Layer 8 of a small transformer language model trained on English Wikipedia (19 layers, counted from 0, width 96). Numbers have three digits each and are written without spaces.
In attention head 0, each number of a token's query is one row of weights dot the token's vector x plus its bias. The head spreads its attention over the tokens so far by the softmax of query dot key.

Query weights of the head. A number n stands for (n - 500) times 0.00081.
q0 (bias -0.007): 480442325671448355568540560571512389569583515643342423489629521538279513589423518437723715368633381249671343372438605735660554703581598333534542576610318515729566488519445624308483467621551280652393410671582410519563610361368620423820543293645352645740224245431505160409525546564774547482
q1 (bias 0.022): 175462270471504465494310490567136341458577592287424520448353428463905321707486609764072525620214694681566297870495220522226843305617610488470606114833511382219430806355298437529329437512396360437451373511310511314618607341582440443386756694365701388515380521394696587369932264239577349309
q2 (bias 0.025): 817474395472343428476585293490696512492531479436327577418500798733164664318301527455670447479649372463451655580561429613739299428568373587363400658270548541620553629643722356541491534311431416512454560491660475606223572563495570547473679514455424563467664658454216724326396696532491672537
q3 (bias 0.000): 470508447565617657579559345487529534480335450608392313580413640460391516331607574444345354538580567527520471710344360453334530428469438541497385415571579359542496605329511527313580473344458542326418617463447553523529333473506383533491503563239708479565504536357613539584526342413344611492
q4 (bias 0.021): 441320450522550406470484481702532397503644327503410413652397593819383502589346481556675577534626735416496350366318688509662459690537647277520546513629425487862675482592342572388575457417689263470512659665543417490405577349390477456571453444624550607636283248490372332381349564593776375216
q5 (bias -0.063): 523465374522602479532515596416347465533246689330464602495413498572661554601446616491452538552280516668365489429594400640540623467528386534323574381772513552243345541403454547672326512597274552584271541584398388488242701468535424560556668582566466397452662509433225596368552414273734482618
q6 (bias -0.017): 540481612674641525806541437500447419540281528679210651635622186368240428432447392274640707790584221362308421436152523633723331618693344433561566580490390520747481643498534679379563494564491325401520569691481587485575421520397301451615514379658278486435302406558465258569409610697871676441
q7 (bias -0.026): 258363238615321402577560382609410388439369518555239462493595454481313426547304585549442493313420377325761544398663370514592557675509541618521553563666464483677410602352507657191378484687619425484340328395454477507543493338559384409804569461295501571803373479337644568319645573476575515620
q8 (bias 0.037): 649690442589557527523632494313466574548729656469643144678368490574655319604625498234362516282435405460575426622673427534449592409592356283337496419412514567691473397356692493733632517342567595348567620697529465584407660608241713295516453520839610386176432555545323566508602364555635519517
q9 (bias 0.094): 321461354509413571396597351569391424295736507400509266549393432635562487419366485750485358539266657409554486651443516227539483401572463388447472305607598387548612703372439399449395497454617443353845602601532651469548347388585413377406658500354719440450498536503583686549672565482489429266
q10 (bias 0.018): 785591267334565703301372634402720716501660534332654312551313685445573561391822411523256174403578649740400760593893490558445420278628513480586238613342485445401490506576781342818637517338440855561389641562526535747261444676532674465252558750531796433390683677652378864333390479326246346509
q11 (bias 0.088): 582610353418308602407502453292637546421641640573527357418518561160526467353669411524232139436487367427573855612758207372485317230580501365464248514277385366331503458535730407372571393445372573425446564419593635477273537738534658331338510530527409391435515664477338731351582458401364425597
q12 (bias -0.000): 632416693628644503636585444430554346380354591583274506462517346444345571288533348539370490715479390550401351751411309581604384478601498558456519468340430386522539723577596494477354557507469508155448354332400543633495406538578527628460645484434579390470609595450492484526475356580375643514
q13 (bias 0.034): 692491661492372607509411339258557648422470449320555722440525413516672333453447466446300542547508384664413473684469276367462339306458563630611599408238569528225245587519489368755505489487397447503480493355485539321449690542614539604307472620540420469276487684655467574553429524514420511371
q14 (bias 0.128): 303558551458397498417510521522556522367533360417391451646498406615514378414428445589699420506405580449458532440374643417516337439453609403644500351545520507665499601457352398407544413524690442552686632547569754343651368434641493374456548419499609531440269424397387507559562517661547526251
q15 (bias 0.088): 879558351304555537250722613515863603498927418451588341384387969635466593172694566360437324435728746291455702581884538551701298271685638488386320578143462413481739521535677193659643407090527619343709598621669497703268457633389972375295301512654665341456597435462138831341362395571227526592
q16 (bias 0.046): 224443583672506328477572366566394382314670450512454208604534495824446374653184724603594512448311622425671291553443543242475580590432655420509658309775516544761649446260185527292534453416645251297656647461412485480571448243536230524509328497381655687739259403275506490567564436593624486340
q17 (bias -0.083): 707538495493670482641530693318563544601364669539407545368576443349417522443543480286459433345504359557739636379678387717630496548483597657335518582563494509545444440390617547638384492599533497557398362396552379587404550485440496563634330519419318474605548544396486574422398497340464562830
q18 (bias -0.034): 329650739697619279603479527745368538426445491473418509503621367722510347629158608554845727414422264506595168233420828486530531685418425749588879533703684748651395588290348550539477595645764406521881459490384495578942293228610026615588338250481437733554394396310741462962579689681638835451
q19 (bias -0.004): 435380432352625347473424551714401445424651442426537537665318514913545465664458624619670523527348669498388491378470712566478438543527441532348586494530562551571586499459407471716367579395582571552637590628461499440521416452525402525428618533668697556464604340427369618558373527403567397398
q20 (bias -0.005): 374518421554562763414634416241335472567506609404766233764295449367898583578603473492055351346242694559523629496605205280338731369454447214335482247739559393476464476540482587394609473491368513269545587488417429395280579577313586406546477637392584365426566538544491664396645305282290153608
q21 (bias -0.124): 736507490548646527592499430446445571574511668538632515385492615413502657586603524400280590416553401543584403545610356581481662575535362607384503596425528513341412458499653612601441629483333601451342373462408247626384623552349482612540445559469482461488740531599672489564480501367414452749
q22 (bias -0.108): 498471663800596334734626538477416403608236547635397626457555227581292619564373458418653863545567236470677228352153597607606452836431516599540718633614568642680496523410378701639288629815526396549464294390414394559750501304486426605846492297494392638622417284507635150624397639612673713425
q23 (bias -0.146): 634390434560573495587454486462435493594519541595629527451422605466489660660599499468310592478604520603566358597560360542397681676516496600430504619515500457470494427515504625548425610530375496450280345400415179621387633448370495630609471594440552469592649563643658377437414424351471359656
q24 (bias -0.150): 470426489662536596572451365460309490562518494472619434574359496536576647715485402620316606428478570699545271563473414435365830765469505483504616549669588521527563489424422687529451739554466452417400342472356161583462537389415361639637536598434559537515637463673780429477445459401514304476
q25 (bias -0.009): 451455394720562322454474596926562406320403522642324408606737502691405303584196546668837470463555275372594042350514742547517375642660400656574841501703559803680323648372252586466293548614769434556780397461462474517662350209467109515454243291627449614727283535434476494745563651502631749516
q26 (bias -0.147): 516433585682627202784457596553332347677277674761454606531532381565392422808381558478551711470594289488674204402425397563381505782493626603479794607660439629680383414322284786518362615677472445560371348392322325494623506381378327625694359403495360640717408380539687089594347514458600528531
q27 (bias -0.045): 337445600674465603581425441447467498477039402494380716506687230396628425575402529532477625435481331674527463498213434552399530609328566614788673385714484572539267504501401672565368452782470360673311291342337460378554608392615430761723446449307509549677435534480750193614540432509466515417
q28 (bias -0.010): 541557487419523317668421526533615450440365447601391600529475507541327366440582520516681388540598338457697499594251527629399240532386415623462600512269500430644443486489502514597454508470608505664549296316428513297718394578590419559448442435419538560558433514439529464665245512604377649444
q29 (bias 0.039): 481507582740423523469501264633636491534460299587431340619594598730263441508531557677818736564646442455485296407222778625597437690515482263707460613445455706683535578719611544388798536407612343462509510761497495574504483326499507514561512332675543615538284281549433338485298657875713711159
q30 (bias 0.107): 798591230281473675323533562429754681526865442530536399374302766383441560216801494361398151522605529409418835548789419536675136191699497406540170607158323373391601488576834219702730373219398801540580772565706693640219579822477840315258561547610542435328545596632148845320453555514388539422
q31 (bias -0.140): 607375479591522493557579495524438530570475569555584575453480549438457582680556524409455551473541496580412484480605456521442600636467509540501462671534549547332488382497561587636429660546301586536298330518451256608411602453413504684628561606439478473504631537667606417420329503374516407676

Each question shows a short text with each token's key, already scaled and adjusted for position as the last token sees it. A number n stands for (n - 500) times 0.0026.

Then comes the last token's vector x. A number n stands for (n - 500) times 0.011.

0 "t": 843490263307722683801821238270083113491215266109729681908632351743882787836924900849618685089772
1 " Be": 839467236290727694809797317262086090454200260095708666923657353753908799857876896849593709077780
2 "er": 858451246287780675800823251231083064461175215105701695919643365802915860916922934850605708052821
3 " (": 805481246279686679783771293273077103483272282112717681935631358737898767830896890847619661084749
4 "N": 829497274304747688817832288285059098496256267104737685906656355748898798858891898854643665075759
5 "C": 862490275313756723827839306276049080494227243098759691926652367774913815870913912854614704064784
x: 325543541461517483416483585435335464486523569531495467507472494449716494623465503503490445507273592608475454516482503439409565256543550473448547152581442460530547531494394495481519153567639466434586507447469696482503488452493470530409442501522549534477517521478511543487651283570472383395
Which two tokens does the last token look at most, in order? 3 " (", 4 "N"

0 " this": 826498253311701679812825226285083117492234283094723669913622351730886774829917893858614676091766
1 " un": 799471210284711679811780271258064091463285275075719670932656358740906785856895910879651684060775
2 "iversity": 781475259335706716768814230280107087482217235101725681917688361787902831893917908845641666076809
3 ",": 809487229297683720805792268262071099440277258087711696929639374757900789840897909875611635073770
4 " in": 776511243305653716796784270270071112515325255085712671907629380761897801854887911874641630067777
5 " the": 769505241308641701784811256289086112497269260087694670910646385757894791847900895861616615074778
x: 372532523511468480559554510452301474437499536503560507537527485491716493610507505506478480473299487590509486476449501441476519170526524488523592147493524503522436526515447487512453339573547494497615582489467931482507542446548506482453517501462607474495542588460572532504667350505507411537
Which two tokens does the last token look at most, in order? 5 " the", 4 " in"

0 " the": 832497253306694683813829233277074113492232275093720679922617347736893776828931900861619673084767
1 " \"": 815474248299794610782792273338069115442241383127820611946693326630871692780958855824640715102691
2 "N": 831493268310759685819821297284061100494263279109750677910660351738894788848904894855642676082750
3 "ational": 804470278335694706768857264270084103519218224101704707895632397800894838892885893846626644068805
4 " Comp": 808484282276746762771799272281073097428252281094743659909685370733877777841888871843596659072767
5 "u": 810476240278755719779783274254108088463178233109692693908659364775897827884898893835590672075797
x: 299512458388515434328476535443326482433476567486552492553489511497713481594510535466444471435336511495443529468461508494447621180463500459478637110525509477553433549534482424563533294594581504560568559557508557431494456445514522483482539488571704400564500495519586523548628309584501377486
Which token does the last token look at most? 1 " \""

0 "7": 831493264325692672818820238289083126494214280105718675912609346728878768820906887840610677101757
1 "2": 852464261304759701841826227249054064480196230087715717948662319784927828882913928853625705059798
2 ".": 832462256277706682834782344287077106462216261104704685930647360752895777842881896813599687093767
3 "7": 825459265323727684840813246261071076493185226094710689939661340789918827885890918841616695073801
4 "6": 832456261329741679839819237266073077492174235094705690928657353780912822882874914847611695073796
5 " |": 804476249320669679812808269282082119492225267093689683917613368751883776826861883844595667090758
x: 338472525504518494432493533470275470521475498462415489518521501464630481593471509535526538540315457581494498506429563444400545310481500474524570144527492543500439528470441509436521182567575460481507532512446924489491402399537436516503493415475543466495472498499624491499658352603516442478
Which token does the last token look at most? 0 "7"

0 "s": 845495263311717676809839236276080119490215269105731688914618349742884783833914899851618688090768
1 "a": 852472247292754691809842248249071081491167225092723710931647361786918830879896919861615699063803
2 "ia": 836470241326725696811853271258093096520173222098722725925632365798910834883891918854601697069809
3 " S": 828476264306732688820812297268078110488210267115721667911651377741881779835875889837587689084761
4 "ot": 869483258288773724835842311235059080487218208086717694903636373809916858901879935860589707056816
5 "ut": 840458239275773738803822275221079067486223206087696717900655380807918860909871931885586676047826
x: 377477511448513532289507466449256432503577537449582406536503547518661394642507467558601561480250502594499475464506510428393504196549518431464563148590427517544479533456505423486454291552585514448565537545432617404479418418506500512453569525543552474546534499505593536478661325586409429494
Which token does the last token look at most? 3 " S"

0 "our": 829489250307710682802813235267094113485228268106712684909629341743877789837915897855624679091777
1 "ne": 832462260276744738790799275229098079466219212105697736916687341805922847891891923863623700059829
2 " (": 801486244282678686794779287271075105491282281111713686939632342738895766825904892853628665082749
3 "P": 825473292322732724832835265281048089532238242097745701907668361775907816867908910858642657061785
4 "Y": 828475247315749679825850282283077086486183263097737708928660363746903802871882899843604672074775
5 "F": 852474269309770712828853265282047085517196257092756704910643368752908806871873894854586676060773
x: 314495578459502497426534564423313454528492490564481420507481521531672434650465560540445477527242564551434476446466477471432571232494527456438626118552414462559451542479439483489553192501584535455580502525437675495504476472521466456431470490472571493518474486569546545535630305606462385474
Which token does the last token look at most? 2 " ("

0 "em": 832491261286709695793819234262085110482238254104704694908634349755888798841915903860622674084782
1 "ic": 844477276262741741807826256220069055496240180080674716933669363840928878926941945875639704043841
2 " career": 818498230303722704804813232270078071503217239069706675931681338787927829898882917868630680055798
3 "==": 821481238306692701815840255266061074458226262063707676958662347760921793866912911882633687052771
4 "\n": 795505251301674730815797249278069094511252277092680689929671333733907769818889895857636626077754
5 "P": 819486279339726732829836240281043087519231247087747693909661369769904814863902906867638647059780
x: 313546510431536559480471600453314513521476457534460514490478529479695452635517509551466518473257563666472524474473466490397538216531572479500644185501476515478457547482400505490514190591563491453561505475409734551519463453529468521394429497497528437506493578457534556490631297564450402461
Which token does the last token look at most? 4 "\n"

0 " |": 818489269318676670805810235284094134490233280113697681902603344729871765807904879839616659113753
1 " Y": 818468259306722671819803267271102106491213266104685680898636353738896789846837885844593679105771
2 "ann": 840458247300736672815810276248101081504214224099669688891621376790916845893839914863581692080813
3 "ick": 829463255285743670793816270274107095498184216104727696906657372792903841900890922830594679070807
4 " B": 823486250298733689801782286275087101479221260112732659902635373744881792846861886841564686087774
5 "on": 840468258313745699795815294258098103492204230118727690892625390784901832886891917845575689076803
x: 369578542487446464272492501493266467519503511402563439535511549556728523595537415528518529482327536596504489431497558445434555176560561487515591103585472521503559471482509444426496310554603453486538536480486657412500493424474516464442489468568574500471484455479543499477730372515407429500
Which token does the last token look at most? 4 " B"

0 "6": 832491262324696671819821234287083124496213280104718679911609349729879769822905889844612676099759
1 "010": 843460253308716678824852241266070080487180235087703717937658331787925825880905920849636699058809
2 " |": 802464253305669683817801279271083114491232263098686695926625351757890780826882889843617666089763
3 " Ch": 827474251297697716828794258250073104488237259087674681900616358750902791841881893871614687074778
4 "ar": 845450238310717693810823259218080069457172208079663709921611375811929859915889932879601696054827
5 "les": 860471228294754683811840276252072077454170234084727709932644373788924838902892932863620698054802
x: 359501495459497543260543438443304433487457499467470449534481515452678483573412453551473520452245579559412492485459585529451604284521485457488590096570413519503474482499395407485480309588505481529577555474475725532489474369513446453505473479543591510408472509490544519540697333538408460453
Which token does the last token look at most? 0 "6"

0 "10": 829496265327695672818825237289087128495219282106722677911610346728875768821913887838614677102758
1 "000": 818458254334706660829829244280090082516198254093705700940649332780921812882912909854635714060796
2 " m": 814479247323722679840799229267051083503257270083710659931613355748909783851869893877619725058776
3 "et": 858483273321755720851853218239061070495205216067704701920644346798918851900907939877637703046811
4 "res": 820466258326745699795835243263083065458159227083717704936681369791929834909897929869631714044809
5 " |": 791481240306665697797797265275087109480236260091690691928648362760888784832884892854619646083763
x: 344505504459524474442461551485274449510490507454424519540509497479657463608453526539536535539310448595484481499436573481409552289481486483499580163509484539502418525502449485472491199569562460505536524515436926482493400400542430540486511420503580479509489518496627495523631338579502445499
Which token does the last token look at most, and with what share of its attention? 2 " m", with about 30%

0 " ac": 832507242306701701821818234279072100493240279086720676932638338736897779837943906870628686078770
1 "ad": 836465231268738684796799254227079063456247223088692710924657312794928848892926938879661699049815
2 "em": 812450258254722724777796257219091070455256192091661720905683360824919863905889935875643686044841
3 "ic": 828487270274729744796810258227084064484251192088670709926669370830912865913934933872640697053829
4 " career": 808507223309715706798805235277086075496225249071711669931686341777918820890883912865633677058791
5 " as": 810498227292647711803815291260075110471274259073690679914634366765914792841866911886625653064778
x: 331529492495476516490464519430235449451518500408501552506494482514696498532461430542517543521290544587495538433430561479482548197485522475480544159592473546530446536441448461502464370556487490523583622507462873536525475418552410468442464488521527484449609528404600537520678344542432510484
Which token does the last token look at most, and with what share of its attention? 5 " as", with about 40%

0 "ient": 817513256308701717788839234286082111493226269098735682917638373744878787841941897859608661080773
1 "ific": 787485262288744748785826252278079070492215233097717690928713391786896825893929908844607658058800
2 " co": 779532262292672760790769305298093100516274248082700643910689393782893807879899897850602658067773
3 "-": 785489242301680729776791268271067090496247238090722692915682382775900815870902919859634621059790
4 "op": 801497251298713745771812251268088093501243216096708684887683398802897846893908922866618634063816
5 "er": 802510234303733702755809234263095082477246225109708668903673383792890849907927923865619661055809
x: 392504510483435472230531465486229397440489490411449527485522462488691479644527527543538500464230481621459491516533569510426553149507512472507606229528516503555470474520494446518470327599571491405530547478483645406518441460549467546441557490559554502512561616506478573555652293519460419531
Which token does the last token look at most, and with what share of its attention? 2 " co", with about 60%

0 "es": 840500260309712688803833245271086116492229266103728688913618354747885789840917901860615689087774
1 " P": 836476272290727721832809285268059098508226250096726689910661367766899799848901904852605675062778
2 "ur": 830428233278769689779803264228078067464166207100693710908657389799911854912888925854600681049827
3 "p": 876461266251801730824827274233042073448214216081733688920677376804923843900903931864605723044812
4 "ur": 821442224278775703764800251232087063450162207097699703910683395798904853913887923861594682044826
5 "uk": 828489226272765704777822302256104080460181228094714689912686377782901832895872918849580696062807
x: 346442512481501489257456473488289424446554464433585534485525548562673424569514496527520555529333495485478512433435531427412580214541514533509624135598443520533454535414446432531469324571517427524520631524427672438470451427571502524461444483601635481492503469388541508512661265555467412486
Which token does the last token look at most? 0 "es"

0 "ac": 839487263295712700804820246267091114489219260108707692907629354750880790837931900854616678091776
1 "qu": 848458278229795728805829283249073067466202218080697714921690359799927841910913919861617713049812
2 "es": 846474263293752711807838275235075074486220219093719710927664363801925842899897937869629723052816
3 " P": 831477278291726725829803286270068102505223247102716688902671375769891799846892901844603671067778
4 "oth": 841451238295728696812842265233070079469200219078707703907636386795911847897889934868619675046821
5 "in": 852489241262767715792829264243068064448196218098716675936668357797912843902924926859587711048818
x: 325560527496497547284498488485257366446477538417539434560512497498706506628549452476543504494258534558518521488452565458432527221530500493516537117598500463543484485479531440532459354572588477446522568574436701389483465385566446542456523544556629524515486513459511521533617312526497390517
Which token does the last token look at most, and with what share of its attention? 3 " P", with about 40%

0 "2": 839500260314700686817828232283073117487221278101722685920612338731885772822918893848611677093760
1 "008": 834464251301710683804846242270072079475181249091707711944661329770920814870912906847620692061802
2 ",": 836472233301694705840821253253050090461246254073712701944616350761915796846903919880613676061779
3 " during": 820488238293670697823821276263061113484282269067702674906599354741912790839875911882628667074771
4 " the": 787495241308653689811824247281074105513252257078693675919632370759905794849900902868619638068781
5 " in": 781505237296653720808784280261064104516324248079707678914624377770908809863891920880642630060785
x: 348557528467476470507531544426252478484499535441566513578530479483703486660469479462518526492310510595479520451535523481451539113557561480480543201545572535505442523446461487424478307628543500477591563497512819461477477452510464474451511500568517454509545492394557540526712356486431460528
Which two tokens does the last token look at most, in order? 5 " in", 4 " the"

0 " Le": 841505253308706684801825250286075117486209280102735679917622352729884773826915891848609678089760
1 "k": 850457243274774652800849258254071081473176224099738692928655356781916837908906928841599702054813
2 "a": 860476241286762697804844267249060074483162222089735709935651374790923836889894923861601697057806
3 " (": 809493241289695680786788286279068100497266282106732676941634359736897766834895892854607673076748
4 "P": 832484288324746726824846262289041082531226243090762692913676372773911816875906911861624662054785
5 "N": 849509266316766688824856289289045097504230272100756681909646365742895793857885897857623683068752
x: 303504546478536513413523580459311470466491521526511449514508522509682484640498552530477554574241559557456481449436527420457549172528591497494571156571380486536477476470436498535483202609547512502498588471424662494455472448537458479379440413511558487523438551472519521506648307548416435468
Which token does the last token look at most, and with what share of its attention? 3 " (", with about 40%

0 "or": 842493246296729690799821230265080101475216264098726689917635351747890795845927907866618686076780
1 "ris": 843463238255765704809799291242120063445209231084676703926701348795929839901902931877607714061815
2 " (": 804485241280690688792777283269072097488277279106721683945640347742901770831908896858622671077751
3 "N": 828498271304751694826834279282054094501261267100740687912659348748899798856900902862646671071760
4 "R": 854481259319763702829851309285039077492185254086765696928659374761913810877899914862619688057775
5 "U": 861470246299771695830875275289058089492159253078752718918641387762909811887881915854585663059784
x: 378526504489559497427531539435323393479517494547511395530458568516637417577449539519460597497247572609471457477501438436399552267489533474487626093554391533569499508452431456488523184513609475500533605481460673447516487469501562492454469503514567462547473511487524489513688285544429402461
Which token does the last token look at most, and with what share of its attention? 2 " (", with about 30%